Layer 4 of a small transformer language model trained on English Wikipedia (9 layers, counted from 0, width 96).
Take only the direct path to the model's output, skipping the later layers: a vector added to the residual stream pushes a token's score in proportion to its dot product with that token's output vector.

Output vectors of the tokens that the questions are about. A number n stands for (n - 128) times 0.011.
"rick": 84, 119, 137, 113, 107, 155, 128, 117, 140, 194, 104, 176, 148, 150, 100, 146, 123, 89, 34, 128, 128, 186, 114, 109, 140, 119, 151, 96, 55, 136, 106, 97, 127, 73, 101, 126, 105, 143, 128, 77, 86, 136, 149, 123, 145, 145, 127, 156, 129, 95, 118, 165, 155, 128, 112, 157, 150, 166, 98, 149, 160, 162, 169, 128, 117, 124, 136, 121, 122, 52, 102, 77, 127, 130, 144, 113, 163, 162, 152, 145, 185, 72, 163, 99, 182, 183, 141, 93, 153, 86, 135, 154, 97, 150, 163, 128
"umn": 135, 77, 114, 137, 162, 131, 144, 96, 140, 200, 96, 145, 157, 170, 169, 128, 122, 95, 70, 108, 148, 150, 108, 86, 164, 141, 126, 158, 97, 119, 143, 176, 189, 144, 77, 162, 73, 101, 146, 90, 82, 120, 121, 139, 121, 139, 160, 60, 120, 126, 126, 119, 160, 97, 107, 182, 155, 158, 115, 111, 48, 159, 146, 120, 131, 92, 146, 146, 104, 138, 80, 108, 126, 175, 124, 166, 130, 110, 142, 145, 106, 132, 207, 85, 172, 116, 104, 148, 60, 112, 164, 153, 123, 124, 97, 137
" ft": 119, 107, 133, 124, 149, 114, 79, 140, 122, 193, 160, 125, 130, 136, 107, 76, 128, 95, 91, 155, 85, 148, 74, 139, 200, 135, 132, 186, 88, 91, 139, 82, 141, 145, 80, 172, 140, 143, 129, 70, 119, 142, 177, 142, 181, 105, 107, 126, 144, 144, 87, 108, 166, 107, 112, 158, 147, 211, 105, 115, 111, 166, 112, 95, 151, 113, 111, 170, 145, 78, 79, 155, 83, 139, 113, 128, 109, 169, 162, 107, 116, 134, 168, 100, 151, 145, 90, 136, 126, 187, 114, 149, 92, 88, 129, 158
" Publication": 111, 121, 100, 117, 104, 111, 108, 126, 83, 212, 158, 172, 127, 148, 151, 135, 96, 105, 125, 130, 125, 155, 116, 132, 162, 129, 187, 111, 94, 116, 146, 171, 150, 92, 98, 155, 134, 173, 117, 150, 121, 104, 180, 125, 136, 103, 133, 87, 101, 165, 163, 94, 158, 126, 100, 162, 169, 173, 79, 118, 94, 160, 108, 130, 114, 99, 136, 160, 125, 90, 117, 137, 49, 115, 122, 127, 192, 114, 160, 149, 129, 82, 174, 68, 140, 129, 122, 185, 113, 109, 119, 128, 144, 88, 121, 86
"ged": 121, 75, 124, 90, 122, 112, 142, 52, 134, 190, 70, 131, 135, 147, 164, 125, 92, 113, 44, 166, 75, 135, 109, 93, 176, 148, 132, 147, 115, 149, 154, 234, 168, 121, 125, 144, 145, 136, 167, 133, 124, 114, 134, 138, 183, 130, 83, 141, 151, 168, 159, 106, 179, 143, 115, 134, 145, 171, 115, 118, 119, 59, 116, 104, 66, 237, 92, 110, 119, 93, 105, 118, 103, 153, 113, 102, 165, 107, 139, 177, 152, 95, 164, 71, 152, 154, 63, 136, 90, 169, 201, 120, 94, 109, 125, 93
" vict": 131, 127, 106, 139, 185, 90, 109, 147, 129, 147, 122, 120, 151, 125, 138, 117, 128, 113, 30, 159, 160, 147, 113, 120, 160, 101, 134, 123, 72, 107, 114, 153, 152, 114, 126, 125, 144, 127, 173, 156, 119, 131, 139, 150, 147, 162, 134, 102, 144, 160, 133, 134, 164, 128, 95, 133, 165, 107, 115, 131, 156, 93, 105, 149, 99, 125, 133, 164, 142, 137, 95, 131, 93, 129, 139, 82, 113, 117, 148, 118, 167, 88, 146, 76, 177, 145, 104, 136, 100, 117, 127, 131, 127, 121, 117, 114
"Gls": 111, 135, 125, 127, 154, 105, 103, 104, 96, 225, 165, 144, 119, 139, 127, 139, 118, 121, 38, 147, 116, 180, 115, 107, 154, 79, 182, 159, 133, 182, 141, 106, 138, 107, 60, 105, 115, 78, 159, 144, 138, 128, 176, 107, 182, 188, 108, 18, 74, 127, 130, 169, 155, 126, 159, 196, 120, 185, 77, 118, 65, 127, 183, 112, 134, 108, 62, 162, 142, 148, 87, 127, 43, 96, 119, 148, 85, 200, 134, 118, 140, 90, 192, 113, 120, 150, 146, 158, 88, 120, 156, 144, 119, 139, 126, 111
"law": 81, 86, 133, 119, 160, 93, 105, 128, 106, 205, 99, 144, 159, 171, 133, 137, 125, 148, 52, 128, 113, 184, 97, 141, 190, 163, 198, 127, 111, 88, 108, 118, 184, 99, 122, 130, 117, 83, 117, 146, 77, 132, 145, 88, 166, 91, 96, 129, 149, 114, 152, 137, 182, 98, 124, 124, 182, 121, 145, 164, 121, 160, 181, 113, 71, 140, 136, 153, 132, 60, 118, 132, 79, 142, 93, 95, 93, 169, 167, 172, 152, 90, 149, 117, 184, 66, 141, 129, 89, 113, 167, 80, 121, 145, 132, 124
" Notable": 139, 110, 106, 134, 144, 70, 109, 81, 125, 205, 128, 172, 146, 160, 111, 121, 132, 80, 93, 155, 145, 172, 103, 75, 193, 129, 148, 146, 117, 138, 93, 157, 154, 85, 111, 132, 115, 152, 112, 168, 119, 108, 135, 104, 200, 136, 161, 94, 122, 161, 153, 130, 89, 125, 111, 126, 170, 128, 131, 119, 99, 119, 109, 122, 84, 151, 140, 141, 136, 107, 101, 120, 30, 192, 93, 117, 157, 114, 166, 109, 135, 102, 151, 110, 157, 170, 104, 138, 124, 166, 128, 111, 115, 142, 119, 118
" half": 89, 120, 114, 148, 142, 155, 125, 122, 115, 138, 147, 116, 165, 118, 84, 134, 115, 108, 75, 116, 127, 131, 100, 134, 186, 165, 149, 147, 105, 121, 143, 146, 153, 136, 110, 172, 137, 108, 138, 107, 141, 141, 96, 142, 120, 117, 144, 146, 171, 133, 117, 106, 138, 73, 135, 117, 171, 132, 126, 156, 95, 115, 120, 109, 104, 144, 116, 178, 131, 133, 86, 73, 93, 161, 121, 110, 97, 148, 179, 128, 113, 110, 161, 101, 128, 117, 147, 111, 127, 103, 141, 173, 120, 164, 108, 139
"uit": 71, 88, 117, 173, 161, 94, 144, 102, 118, 177, 103, 130, 163, 163, 115, 113, 119, 83, 11, 100, 157, 137, 94, 68, 148, 158, 128, 106, 110, 131, 119, 131, 144, 184, 116, 173, 76, 110, 126, 118, 101, 168, 155, 110, 111, 161, 100, 112, 106, 85, 150, 118, 136, 143, 130, 142, 149, 173, 129, 128, 145, 129, 152, 116, 144, 126, 134, 93, 175, 146, 109, 128, 109, 88, 80, 163, 157, 153, 191, 193, 139, 127, 171, 99, 126, 137, 94, 95, 94, 147, 140, 111, 158, 137, 189, 106
" 0": 143, 100, 103, 163, 136, 121, 131, 154, 146, 137, 110, 99, 144, 107, 116, 101, 115, 110, 126, 132, 95, 120, 109, 159, 157, 117, 128, 140, 138, 154, 133, 116, 122, 143, 99, 115, 158, 97, 132, 136, 118, 130, 128, 122, 131, 134, 116, 111, 119, 133, 113, 136, 127, 113, 147, 141, 153, 158, 122, 122, 114, 96, 168, 142, 113, 164, 115, 133, 136, 149, 98, 148, 118, 110, 135, 108, 141, 176, 132, 133, 144, 129, 150, 141, 152, 139, 148, 86, 91, 102, 108, 136, 109, 154, 106, 127
"writer": 122, 87, 94, 103, 150, 121, 133, 128, 84, 227, 157, 171, 124, 85, 140, 175, 118, 145, 34, 170, 107, 152, 96, 49, 126, 135, 200, 83, 64, 128, 110, 110, 140, 80, 124, 135, 105, 160, 96, 145, 127, 172, 134, 147, 172, 148, 150, 153, 127, 99, 218, 160, 174, 163, 103, 173, 132, 124, 124, 121, 107, 154, 115, 112, 113, 180, 170, 190, 142, 95, 111, 133, 19, 85, 61, 122, 127, 123, 146, 176, 122, 96, 154, 94, 166, 143, 114, 111, 141, 88, 167, 172, 21, 181, 119, 85
" History": 83, 120, 109, 134, 166, 151, 113, 118, 129, 164, 127, 146, 122, 170, 117, 109, 124, 95, 130, 139, 115, 157, 134, 113, 152, 131, 156, 118, 164, 138, 118, 141, 163, 104, 143, 132, 149, 109, 135, 129, 123, 154, 161, 115, 191, 125, 170, 99, 119, 119, 138, 170, 91, 135, 118, 166, 188, 147, 82, 118, 95, 131, 155, 89, 117, 155, 130, 125, 119, 109, 97, 138, 78, 106, 110, 162, 140, 100, 150, 138, 126, 98, 163, 94, 113, 122, 121, 150, 93, 127, 138, 109, 93, 102, 133, 63

Output weights of attention head 1. The head adds the sum of these rows, row i times number i of z. A number n stands for (n - 128) times 0.004.
o0: 133, 94, 104, 140, 118, 156, 110, 155, 100, 146, 124, 90, 154, 138, 117, 97, 107, 92, 63, 169, 115, 104, 145, 177, 191, 102, 110, 145, 185, 99, 81, 158, 185, 117, 127, 121, 146, 106, 110, 116, 125, 130, 93, 178, 171, 122, 119, 85, 111, 176, 134, 140, 113, 98, 124, 171, 107, 132, 145, 154, 91, 132, 88, 164, 108, 172, 88, 138, 86, 85, 98, 144, 99, 156, 130, 111, 144, 146, 107, 117, 116, 126, 162, 108, 100, 172, 133, 171, 133, 151, 134, 124, 134, 129, 147, 129
o1: 162, 151, 106, 136, 157, 165, 103, 79, 109, 156, 84, 92, 92, 184, 114, 118, 106, 172, 172, 123, 100, 181, 171, 134, 104, 131, 122, 128, 134, 137, 105, 131, 197, 137, 74, 119, 84, 59, 140, 146, 139, 132, 154, 120, 77, 143, 134, 163, 138, 104, 140, 164, 105, 204, 166, 127, 170, 128, 159, 88, 157, 153, 151, 135, 88, 136, 145, 130, 122, 104, 101, 108, 124, 125, 113, 148, 98, 169, 109, 144, 123, 122, 133, 112, 113, 105, 92, 176, 117, 131, 117, 134, 96, 58, 132, 63
o2: 115, 75, 113, 128, 162, 98, 162, 122, 149, 103, 79, 80, 138, 127, 65, 59, 117, 150, 89, 105, 109, 115, 165, 134, 178, 137, 38, 147, 81, 117, 152, 116, 92, 160, 150, 200, 179, 74, 159, 76, 164, 161, 122, 170, 109, 145, 127, 102, 143, 169, 108, 112, 86, 121, 174, 133, 151, 180, 124, 153, 144, 129, 125, 128, 131, 162, 156, 187, 127, 102, 101, 122, 203, 143, 118, 147, 121, 167, 127, 161, 93, 101, 110, 109, 165, 135, 100, 133, 111, 139, 142, 111, 99, 91, 134, 104
o3: 109, 96, 103, 187, 123, 145, 139, 164, 105, 121, 114, 151, 162, 126, 170, 125, 92, 73, 84, 137, 101, 150, 119, 114, 156, 120, 142, 150, 120, 83, 147, 165, 130, 134, 130, 105, 81, 125, 130, 116, 125, 137, 130, 163, 180, 75, 173, 89, 147, 128, 164, 101, 129, 98, 133, 163, 129, 138, 140, 141, 136, 132, 101, 178, 123, 118, 142, 142, 128, 151, 76, 134, 66, 146, 136, 110, 154, 112, 136, 117, 123, 99, 143, 111, 163, 185, 126, 109, 126, 135, 165, 123, 94, 135, 124, 120
o4: 113, 151, 163, 101, 130, 52, 104, 123, 120, 104, 116, 145, 152, 81, 168, 155, 80, 185, 106, 155, 154, 96, 80, 128, 128, 165, 121, 168, 145, 130, 126, 62, 104, 89, 168, 107, 178, 80, 68, 42, 87, 190, 110, 104, 91, 108, 136, 95, 177, 141, 147, 142, 175, 109, 140, 133, 133, 156, 113, 156, 112, 56, 181, 109, 172, 163, 101, 116, 149, 67, 140, 183, 191, 126, 136, 105, 110, 155, 144, 84, 158, 99, 205, 154, 127, 138, 164, 115, 135, 108, 154, 128, 154, 101, 182, 119
o5: 126, 139, 174, 158, 98, 127, 157, 126, 123, 175, 113, 98, 136, 123, 131, 144, 123, 132, 161, 7, 162, 158, 160, 113, 136, 175, 132, 125, 109, 99, 74, 120, 190, 162, 150, 120, 110, 109, 107, 103, 94, 118, 111, 98, 74, 158, 135, 164, 167, 105, 144, 135, 124, 146, 108, 179, 112, 131, 66, 151, 95, 114, 106, 140, 114, 108, 139, 167, 108, 140, 88, 85, 113, 115, 119, 161, 129, 160, 159, 137, 146, 123, 138, 111, 121, 101, 166, 136, 84, 131, 135, 138, 122, 119, 175, 147
o6: 123, 162, 166, 147, 201, 114, 130, 95, 111, 157, 67, 143, 176, 132, 160, 132, 159, 191, 130, 128, 104, 136, 121, 122, 101, 176, 146, 54, 103, 128, 163, 98, 144, 128, 129, 110, 99, 150, 134, 53, 137, 105, 197, 103, 88, 93, 120, 109, 185, 129, 160, 144, 78, 125, 126, 81, 108, 82, 84, 131, 195, 133, 145, 99, 134, 148, 158, 102, 173, 130, 169, 118, 98, 147, 60, 135, 156, 107, 114, 191, 125, 114, 142, 96, 146, 95, 122, 118, 135, 164, 142, 129, 108, 126, 126, 118
o7: 119, 135, 157, 97, 171, 109, 117, 124, 146, 117, 194, 172, 129, 79, 123, 168, 186, 113, 179, 172, 139, 157, 122, 135, 88, 109, 90, 175, 120, 129, 82, 154, 70, 81, 128, 101, 108, 127, 134, 135, 167, 126, 158, 132, 131, 111, 102, 128, 143, 136, 150, 125, 150, 133, 120, 72, 142, 85, 144, 101, 171, 120, 96, 111, 157, 121, 112, 76, 141, 187, 185, 157, 106, 84, 164, 116, 169, 75, 109, 103, 166, 141, 138, 129, 161, 139, 116, 99, 143, 130, 131, 95, 120, 159, 73, 93
o8: 92, 76, 110, 123, 174, 139, 152, 100, 185, 102, 172, 127, 110, 131, 105, 74, 110, 138, 137, 184, 98, 100, 143, 142, 106, 121, 115, 160, 126, 117, 130, 140, 79, 146, 64, 185, 187, 79, 158, 114, 145, 156, 129, 149, 119, 101, 166, 106, 99, 163, 120, 81, 186, 117, 109, 126, 153, 146, 194, 107, 155, 122, 170, 74, 115, 111, 154, 129, 165, 96, 123, 144, 160, 166, 134, 132, 126, 144, 149, 128, 122, 95, 106, 143, 139, 155, 109, 164, 149, 116, 96, 113, 89, 112, 84, 68
o9: 112, 115, 182, 109, 94, 92, 124, 136, 77, 127, 166, 121, 150, 119, 124, 148, 132, 104, 98, 124, 161, 106, 113, 118, 147, 115, 138, 226, 142, 130, 93, 124, 140, 114, 146, 95, 121, 94, 104, 124, 95, 114, 84, 93, 173, 84, 148, 194, 100, 115, 93, 163, 96, 185, 125, 151, 125, 64, 72, 151, 144, 168, 125, 208, 135, 144, 77, 154, 91, 178, 175, 148, 105, 126, 121, 149, 85, 137, 111, 161, 127, 117, 172, 158, 115, 137, 149, 118, 131, 158, 114, 130, 119, 113, 122, 144
o10: 97, 110, 174, 147, 143, 122, 72, 92, 174, 89, 94, 125, 110, 125, 145, 117, 158, 73, 98, 155, 151, 111, 123, 152, 109, 90, 97, 117, 145, 158, 146, 96, 88, 103, 109, 162, 163, 129, 153, 141, 152, 146, 110, 157, 151, 144, 114, 99, 134, 132, 132, 144, 146, 103, 113, 103, 144, 140, 155, 162, 154, 126, 148, 82, 138, 150, 83, 123, 95, 98, 158, 89, 183, 156, 160, 131, 105, 119, 110, 115, 106, 128, 107, 163, 129, 168, 172, 111, 112, 83, 99, 146, 160, 188, 118, 166
o11: 136, 76, 149, 183, 83, 108, 156, 114, 84, 159, 142, 131, 123, 141, 36, 95, 84, 152, 118, 103, 136, 70, 108, 147, 122, 153, 110, 123, 190, 148, 175, 126, 154, 143, 171, 135, 139, 138, 117, 131, 119, 145, 92, 144, 137, 150, 103, 157, 70, 132, 92, 96, 163, 154, 104, 137, 85, 163, 150, 98, 145, 179, 132, 142, 125, 132, 78, 207, 97, 169, 154, 143, 120, 104, 109, 69, 92, 150, 91, 161, 132, 160, 104, 145, 110, 81, 101, 123, 102, 163, 180, 102, 132, 131, 159, 153
o12: 105, 111, 143, 86, 70, 123, 113, 105, 147, 74, 188, 115, 130, 118, 101, 130, 171, 87, 136, 135, 126, 30, 166, 150, 125, 132, 112, 152, 160, 143, 119, 127, 120, 111, 148, 143, 175, 160, 109, 187, 144, 122, 119, 153, 160, 134, 77, 150, 119, 132, 81, 154, 111, 152, 118, 127, 101, 106, 133, 122, 72, 120, 131, 152, 140, 127, 141, 113, 115, 121, 162, 113, 125, 107, 140, 159, 130, 127, 103, 126, 93, 187, 116, 127, 98, 119, 140, 116, 99, 124, 95, 160, 189, 155, 146, 184
o13: 62, 139, 113, 155, 152, 105, 147, 140, 140, 150, 113, 130, 138, 135, 98, 75, 170, 112, 205, 88, 114, 120, 196, 139, 162, 155, 71, 140, 143, 117, 95, 124, 78, 131, 190, 161, 81, 78, 176, 109, 169, 181, 148, 140, 69, 133, 104, 76, 193, 129, 146, 142, 99, 90, 139, 100, 154, 141, 116, 148, 170, 151, 87, 87, 174, 118, 138, 170, 108, 172, 146, 151, 152, 95, 142, 153, 156, 105, 104, 116, 155, 92, 108, 126, 168, 129, 111, 49, 92, 132, 186, 92, 119, 114, 110, 85
o14: 107, 98, 108, 123, 124, 43, 133, 154, 93, 120, 160, 150, 163, 110, 118, 145, 197, 100, 159, 104, 151, 94, 136, 155, 147, 141, 83, 124, 136, 147, 103, 87, 101, 156, 156, 101, 145, 75, 134, 78, 84, 162, 152, 96, 145, 145, 147, 91, 156, 197, 122, 125, 106, 106, 76, 137, 81, 110, 116, 166, 128, 157, 155, 112, 143, 138, 105, 132, 93, 149, 150, 161, 151, 93, 113, 181, 76, 125, 164, 120, 115, 122, 208, 139, 142, 140, 149, 67, 182, 160, 134, 108, 112, 168, 99, 95
o15: 124, 60, 133, 115, 114, 85, 143, 169, 103, 111, 187, 163, 126, 127, 77, 148, 113, 124, 144, 112, 90, 121, 117, 105, 86, 98, 92, 151, 47, 146, 142, 112, 151, 138, 104, 80, 115, 109, 148, 100, 89, 100, 150, 195, 164, 139, 130, 142, 122, 108, 125, 125, 100, 96, 93, 128, 111, 164, 127, 133, 150, 141, 128, 97, 147, 164, 126, 145, 105, 153, 80, 158, 133, 143, 150, 189, 118, 116, 162, 146, 86, 171, 193, 133, 163, 161, 104, 150, 161, 168, 131, 133, 113, 148, 138, 116
o16: 139, 139, 131, 107, 171, 71, 106, 97, 143, 105, 110, 144, 132, 131, 101, 130, 90, 224, 93, 160, 100, 155, 41, 126, 97, 105, 124, 69, 77, 101, 151, 130, 124, 162, 174, 129, 127, 173, 131, 147, 92, 195, 133, 84, 175, 100, 163, 84, 142, 123, 71, 135, 156, 84, 177, 101, 146, 143, 63, 138, 128, 101, 87, 152, 145, 142, 157, 148, 107, 118, 150, 207, 143, 160, 194, 121, 133, 138, 116, 149, 169, 104, 84, 153, 132, 110, 93, 91, 109, 159, 163, 87, 152, 139, 124, 134
o17: 116, 154, 152, 100, 175, 116, 132, 132, 121, 142, 154, 165, 141, 115, 96, 121, 133, 147, 146, 156, 129, 112, 108, 131, 166, 143, 148, 145, 168, 147, 99, 147, 127, 95, 134, 127, 126, 141, 149, 157, 133, 75, 87, 170, 150, 90, 109, 175, 112, 113, 92, 165, 153, 158, 132, 41, 162, 121, 125, 137, 154, 101, 144, 87, 145, 96, 125, 79, 135, 112, 159, 142, 107, 108, 82, 143, 118, 137, 128, 155, 128, 105, 99, 116, 135, 46, 114, 138, 134, 164, 181, 110, 133, 114, 79, 136
o18: 159, 174, 79, 184, 148, 76, 131, 127, 116, 109, 132, 141, 74, 171, 84, 104, 155, 175, 200, 118, 180, 183, 103, 102, 163, 171, 161, 117, 176, 179, 91, 97, 135, 121, 113, 182, 168, 165, 174, 182, 128, 116, 49, 116, 178, 127, 144, 121, 100, 110, 90, 170, 153, 116, 92, 97, 118, 72, 101, 151, 119, 132, 155, 126, 107, 108, 125, 116, 80, 134, 138, 109, 140, 99, 145, 147, 92, 98, 140, 73, 137, 150, 81, 156, 111, 120, 161, 115, 170, 97, 150, 133, 115, 161, 96, 54
o19: 137, 143, 147, 198, 74, 112, 130, 102, 128, 90, 104, 114, 124, 139, 141, 125, 105, 103, 129, 100, 169, 138, 116, 71, 95, 102, 128, 211, 108, 125, 178, 80, 127, 139, 141, 81, 155, 105, 106, 122, 102, 161, 60, 60, 126, 110, 178, 159, 62, 105, 119, 107, 151, 144, 129, 188, 153, 140, 116, 105, 133, 158, 182, 172, 133, 109, 123, 165, 92, 155, 109, 122, 173, 138, 148, 137, 84, 143, 123, 131, 156, 112, 141, 181, 136, 155, 150, 113, 136, 110, 136, 118, 106, 113, 135, 150
o20: 141, 102, 138, 129, 161, 152, 147, 111, 141, 141, 160, 129, 101, 125, 177, 94, 134, 159, 142, 149, 89, 130, 118, 149, 57, 116, 139, 136, 130, 94, 164, 209, 112, 180, 117, 135, 112, 194, 101, 117, 139, 112, 139, 122, 156, 129, 134, 104, 63, 144, 161, 75, 151, 119, 107, 129, 133, 110, 181, 77, 158, 101, 92, 154, 66, 113, 156, 120, 163, 143, 137, 119, 66, 140, 104, 94, 189, 127, 133, 166, 146, 137, 122, 131, 124, 72, 39, 101, 130, 151, 136, 119, 106, 125, 106, 177
o21: 125, 187, 102, 146, 154, 147, 100, 143, 117, 149, 110, 99, 171, 140, 133, 100, 149, 126, 125, 157, 107, 158, 110, 168, 132, 129, 86, 87, 143, 95, 122, 153, 156, 107, 115, 89, 92, 143, 164, 149, 134, 109, 189, 141, 109, 159, 83, 96, 180, 155, 170, 148, 145, 131, 149, 92, 133, 138, 199, 156, 166, 129, 116, 96, 154, 114, 169, 85, 123, 115, 99, 98, 151, 102, 111, 121, 119, 151, 99, 145, 126, 136, 106, 81, 113, 79, 73, 130, 125, 171, 106, 112, 112, 128, 97, 149
o22: 186, 114, 133, 132, 139, 200, 122, 186, 119, 148, 58, 134, 153, 108, 185, 52, 113, 90, 170, 87, 106, 143, 190, 114, 96, 146, 170, 143, 153, 127, 118, 213, 102, 146, 140, 98, 60, 110, 124, 86, 131, 147, 101, 74, 77, 113, 153, 108, 79, 164, 156, 90, 73, 101, 127, 215, 175, 180, 127, 94, 125, 184, 136, 142, 85, 116, 121, 183, 98, 122, 94, 133, 87, 123, 77, 127, 205, 118, 146, 112, 122, 111, 193, 169, 135, 133, 146, 89, 115, 107, 147, 133, 83, 114, 145, 157
o23: 104, 127, 151, 85, 135, 122, 117, 155, 143, 118, 125, 150, 148, 107, 168, 97, 148, 92, 135, 125, 145, 114, 146, 91, 153, 121, 208, 168, 112, 172, 155, 124, 86, 98, 117, 127, 110, 159, 146, 106, 135, 111, 86, 88, 138, 81, 119, 153, 101, 93, 109, 182, 116, 114, 134, 114, 139, 71, 84, 159, 118, 130, 141, 123, 114, 115, 114, 90, 137, 149, 184, 113, 121, 177, 83, 185, 143, 69, 144, 133, 107, 111, 115, 145, 137, 166, 174, 113, 145, 113, 131, 175, 120, 133, 139, 169
o24: 143, 184, 106, 138, 77, 151, 122, 111, 94, 139, 145, 123, 124, 128, 164, 170, 165, 104, 179, 88, 143, 162, 159, 104, 76, 130, 100, 149, 90, 136, 120, 103, 141, 127, 112, 78, 79, 101, 117, 148, 115, 122, 161, 99, 98, 192, 108, 183, 128, 80, 158, 190, 116, 193, 138, 130, 118, 62, 151, 97, 124, 146, 162, 168, 100, 151, 151, 92, 130, 192, 103, 90, 130, 60, 115, 174, 95, 89, 116, 147, 135, 155, 154, 136, 138, 143, 106, 113, 141, 126, 94, 143, 127, 137, 97, 128
o25: 212, 105, 83, 130, 101, 141, 117, 96, 104, 129, 153, 124, 82, 121, 152, 129, 137, 133, 199, 124, 99, 88, 125, 139, 130, 120, 86, 148, 167, 140, 122, 101, 110, 168, 166, 128, 102, 86, 105, 157, 138, 189, 157, 78, 103, 164, 143, 155, 105, 152, 137, 101, 116, 163, 103, 162, 87, 102, 150, 84, 152, 159, 94, 185, 121, 120, 120, 179, 107, 155, 126, 167, 133, 48, 166, 123, 172, 144, 86, 101, 128, 152, 141, 145, 112, 126, 103, 67, 135, 85, 116, 134, 98, 133, 143, 146
o26: 112, 113, 200, 158, 162, 46, 162, 153, 150, 131, 117, 152, 121, 173, 114, 65, 161, 135, 169, 122, 106, 107, 179, 125, 87, 83, 123, 135, 121, 150, 110, 116, 121, 157, 99, 116, 119, 75, 144, 124, 147, 99, 139, 118, 84, 118, 141, 148, 82, 126, 94, 106, 108, 107, 109, 92, 198, 123, 58, 65, 167, 119, 170, 118, 94, 143, 87, 119, 100, 149, 161, 104, 89, 194, 106, 182, 176, 80, 133, 120, 120, 178, 180, 138, 151, 114, 164, 151, 121, 133, 125, 128, 126, 181, 142, 107
o27: 131, 94, 157, 208, 140, 110, 123, 100, 155, 153, 110, 112, 99, 131, 94, 190, 130, 130, 141, 37, 150, 166, 109, 96, 177, 183, 125, 145, 126, 121, 161, 126, 120, 134, 146, 109, 139, 194, 114, 105, 147, 107, 90, 126, 133, 144, 122, 125, 147, 103, 158, 129, 108, 162, 118, 127, 91, 76, 138, 201, 188, 112, 80, 124, 115, 96, 151, 153, 129, 208, 176, 68, 95, 88, 154, 95, 129, 130, 69, 130, 144, 104, 59, 120, 134, 130, 139, 79, 104, 140, 112, 125, 89, 161, 149, 163
o28: 59, 71, 179, 87, 99, 217, 132, 90, 159, 138, 176, 88, 155, 110, 104, 105, 68, 124, 120, 119, 116, 92, 137, 159, 100, 123, 124, 168, 86, 79, 125, 115, 181, 105, 94, 124, 132, 124, 127, 118, 100, 121, 105, 194, 164, 106, 122, 188, 131, 99, 149, 154, 172, 136, 94, 144, 82, 108, 151, 137, 87, 150, 97, 123, 139, 132, 149, 163, 121, 97, 90, 102, 131, 189, 158, 186, 129, 156, 126, 164, 86, 149, 61, 141, 130, 163, 104, 178, 100, 163, 107, 166, 116, 131, 148, 162
o29: 112, 75, 173, 137, 153, 122, 101, 129, 129, 149, 108, 88, 155, 150, 155, 92, 77, 180, 111, 88, 160, 135, 127, 149, 103, 181, 146, 106, 112, 106, 100, 134, 157, 149, 129, 87, 133, 150, 120, 82, 73, 106, 102, 124, 155, 160, 139, 123, 151, 121, 137, 201, 138, 111, 118, 162, 51, 63, 102, 181, 95, 115, 111, 146, 113, 183, 168, 141, 92, 122, 145, 88, 126, 158, 88, 135, 162, 113, 98, 139, 112, 112, 128, 170, 108, 143, 137, 94, 129, 152, 96, 153, 146, 158, 156, 184
o30: 90, 190, 127, 122, 123, 150, 117, 113, 134, 132, 164, 76, 178, 95, 77, 104, 118, 111, 178, 135, 149, 142, 155, 170, 107, 100, 85, 172, 137, 127, 70, 85, 154, 105, 114, 109, 106, 53, 155, 153, 124, 159, 124, 97, 87, 123, 133, 204, 127, 145, 146, 143, 171, 185, 108, 146, 122, 141, 173, 145, 130, 186, 137, 116, 144, 100, 117, 153, 88, 116, 106, 147, 181, 85, 126, 174, 61, 194, 108, 155, 142, 139, 101, 145, 113, 103, 106, 141, 110, 164, 74, 106, 121, 106, 98, 98
o31: 167, 114, 106, 128, 120, 87, 125, 130, 114, 111, 103, 116, 92, 152, 128, 124, 152, 114, 104, 71, 130, 149, 137, 149, 163, 119, 49, 158, 107, 140, 147, 173, 146, 150, 134, 147, 151, 158, 104, 128, 176, 105, 89, 165, 169, 221, 88, 81, 104, 117, 137, 153, 134, 114, 152, 97, 160, 115, 185, 129, 124, 75, 102, 174, 87, 140, 134, 116, 110, 127, 127, 66, 156, 112, 146, 118, 106, 127, 132, 86, 94, 177, 140, 91, 143, 107, 70, 108, 102, 174, 155, 135, 141, 120, 152, 168

Each question shows a token from some text and the vector z that the head gathered there. A number n stands for (n - 128) times 0.019.

" gener": 167, 86, 121, 121, 118, 92, 148, 117, 125, 153, 108, 130, 150, 102, 176, 108, 114, 183, 110, 86, 155, 134, 124, 137, 111, 102, 112, 117, 61, 146, 74, 144
Which of these tokens does it push down most? "rick"

" ra": 177, 119, 158, 141, 120, 79, 134, 142, 150, 119, 110, 142, 115, 141, 119, 139, 151, 157, 95, 79, 149, 130, 118, 104, 77, 127, 110, 111, 137, 110, 110, 119
Which of these tokens does it push up most? "ged"

"é": 105, 102, 115, 121, 172, 133, 123, 137, 123, 142, 114, 118, 124, 111, 134, 115, 154, 139, 86, 115, 114, 101, 103, 138, 110, 114, 91, 145, 114, 133, 113, 115
Which of these tokens does it push down most? "umn"

" stri": 135, 129, 150, 135, 112, 109, 142, 113, 171, 110, 109, 159, 122, 142, 132, 139, 129, 151, 95, 113, 161, 111, 133, 112, 92, 138, 156, 111, 139, 110, 112, 107
Which of these tokens does it push down most? "rick"

" that": 160, 81, 101, 177, 138, 152, 108, 119, 112, 145, 96, 166, 92, 132, 132, 97, 172, 164, 145, 145, 144, 103, 150, 113, 83, 160, 95, 169, 117, 156, 99, 94
Which of these tokens does it push up most? "writer"

"rated": 208, 121, 82, 157, 126, 120, 56, 136, 131, 136, 109, 143, 119, 101, 122, 90, 97, 119, 117, 99, 141, 136, 119, 74, 132, 130, 51, 130, 133, 150, 143, 141
Which of these tokens does it push down most? "uit"

"ms": 105, 136, 103, 135, 86, 135, 149, 117, 136, 132, 98, 148, 108, 136, 122, 99, 135, 128, 155, 117, 136, 86, 140, 145, 104, 120, 141, 143, 112, 117, 103, 78
Which two tokens does it push up most, strongest first? " Publication", "writer"

" The": 91, 114, 128, 148, 125, 162, 141, 101, 122, 121, 115, 137, 105, 149, 137, 155, 109, 137, 132, 153, 137, 105, 152, 141, 139, 134, 153, 150, 122, 131, 99, 132
Which three tokens does it push up most, strongest first? "umn", "uit", "writer"

" in": 153, 72, 141, 131, 149, 168, 114, 93, 106, 119, 121, 154, 134, 143, 159, 102, 140, 137, 126, 125, 108, 138, 135, 120, 98, 135, 80, 154, 115, 146, 124, 135
Which of these tokens does it push down most? " History"

"osed": 166, 107, 110, 133, 122, 147, 103, 108, 120, 138, 94, 148, 133, 110, 132, 100, 138, 143, 115, 85, 169, 99, 179, 119, 85, 130, 107, 118, 106, 137, 89, 125
Which three tokens does it push up most, strongest first? " Publication", "ged", " Notable"

" several": 143, 75, 118, 176, 126, 120, 97, 140, 136, 142, 118, 122, 109, 115, 161, 153, 88, 146, 130, 134, 115, 113, 115, 153, 111, 108, 87, 167, 118, 113, 103, 142
Which of these tokens does it push up most? " Notable"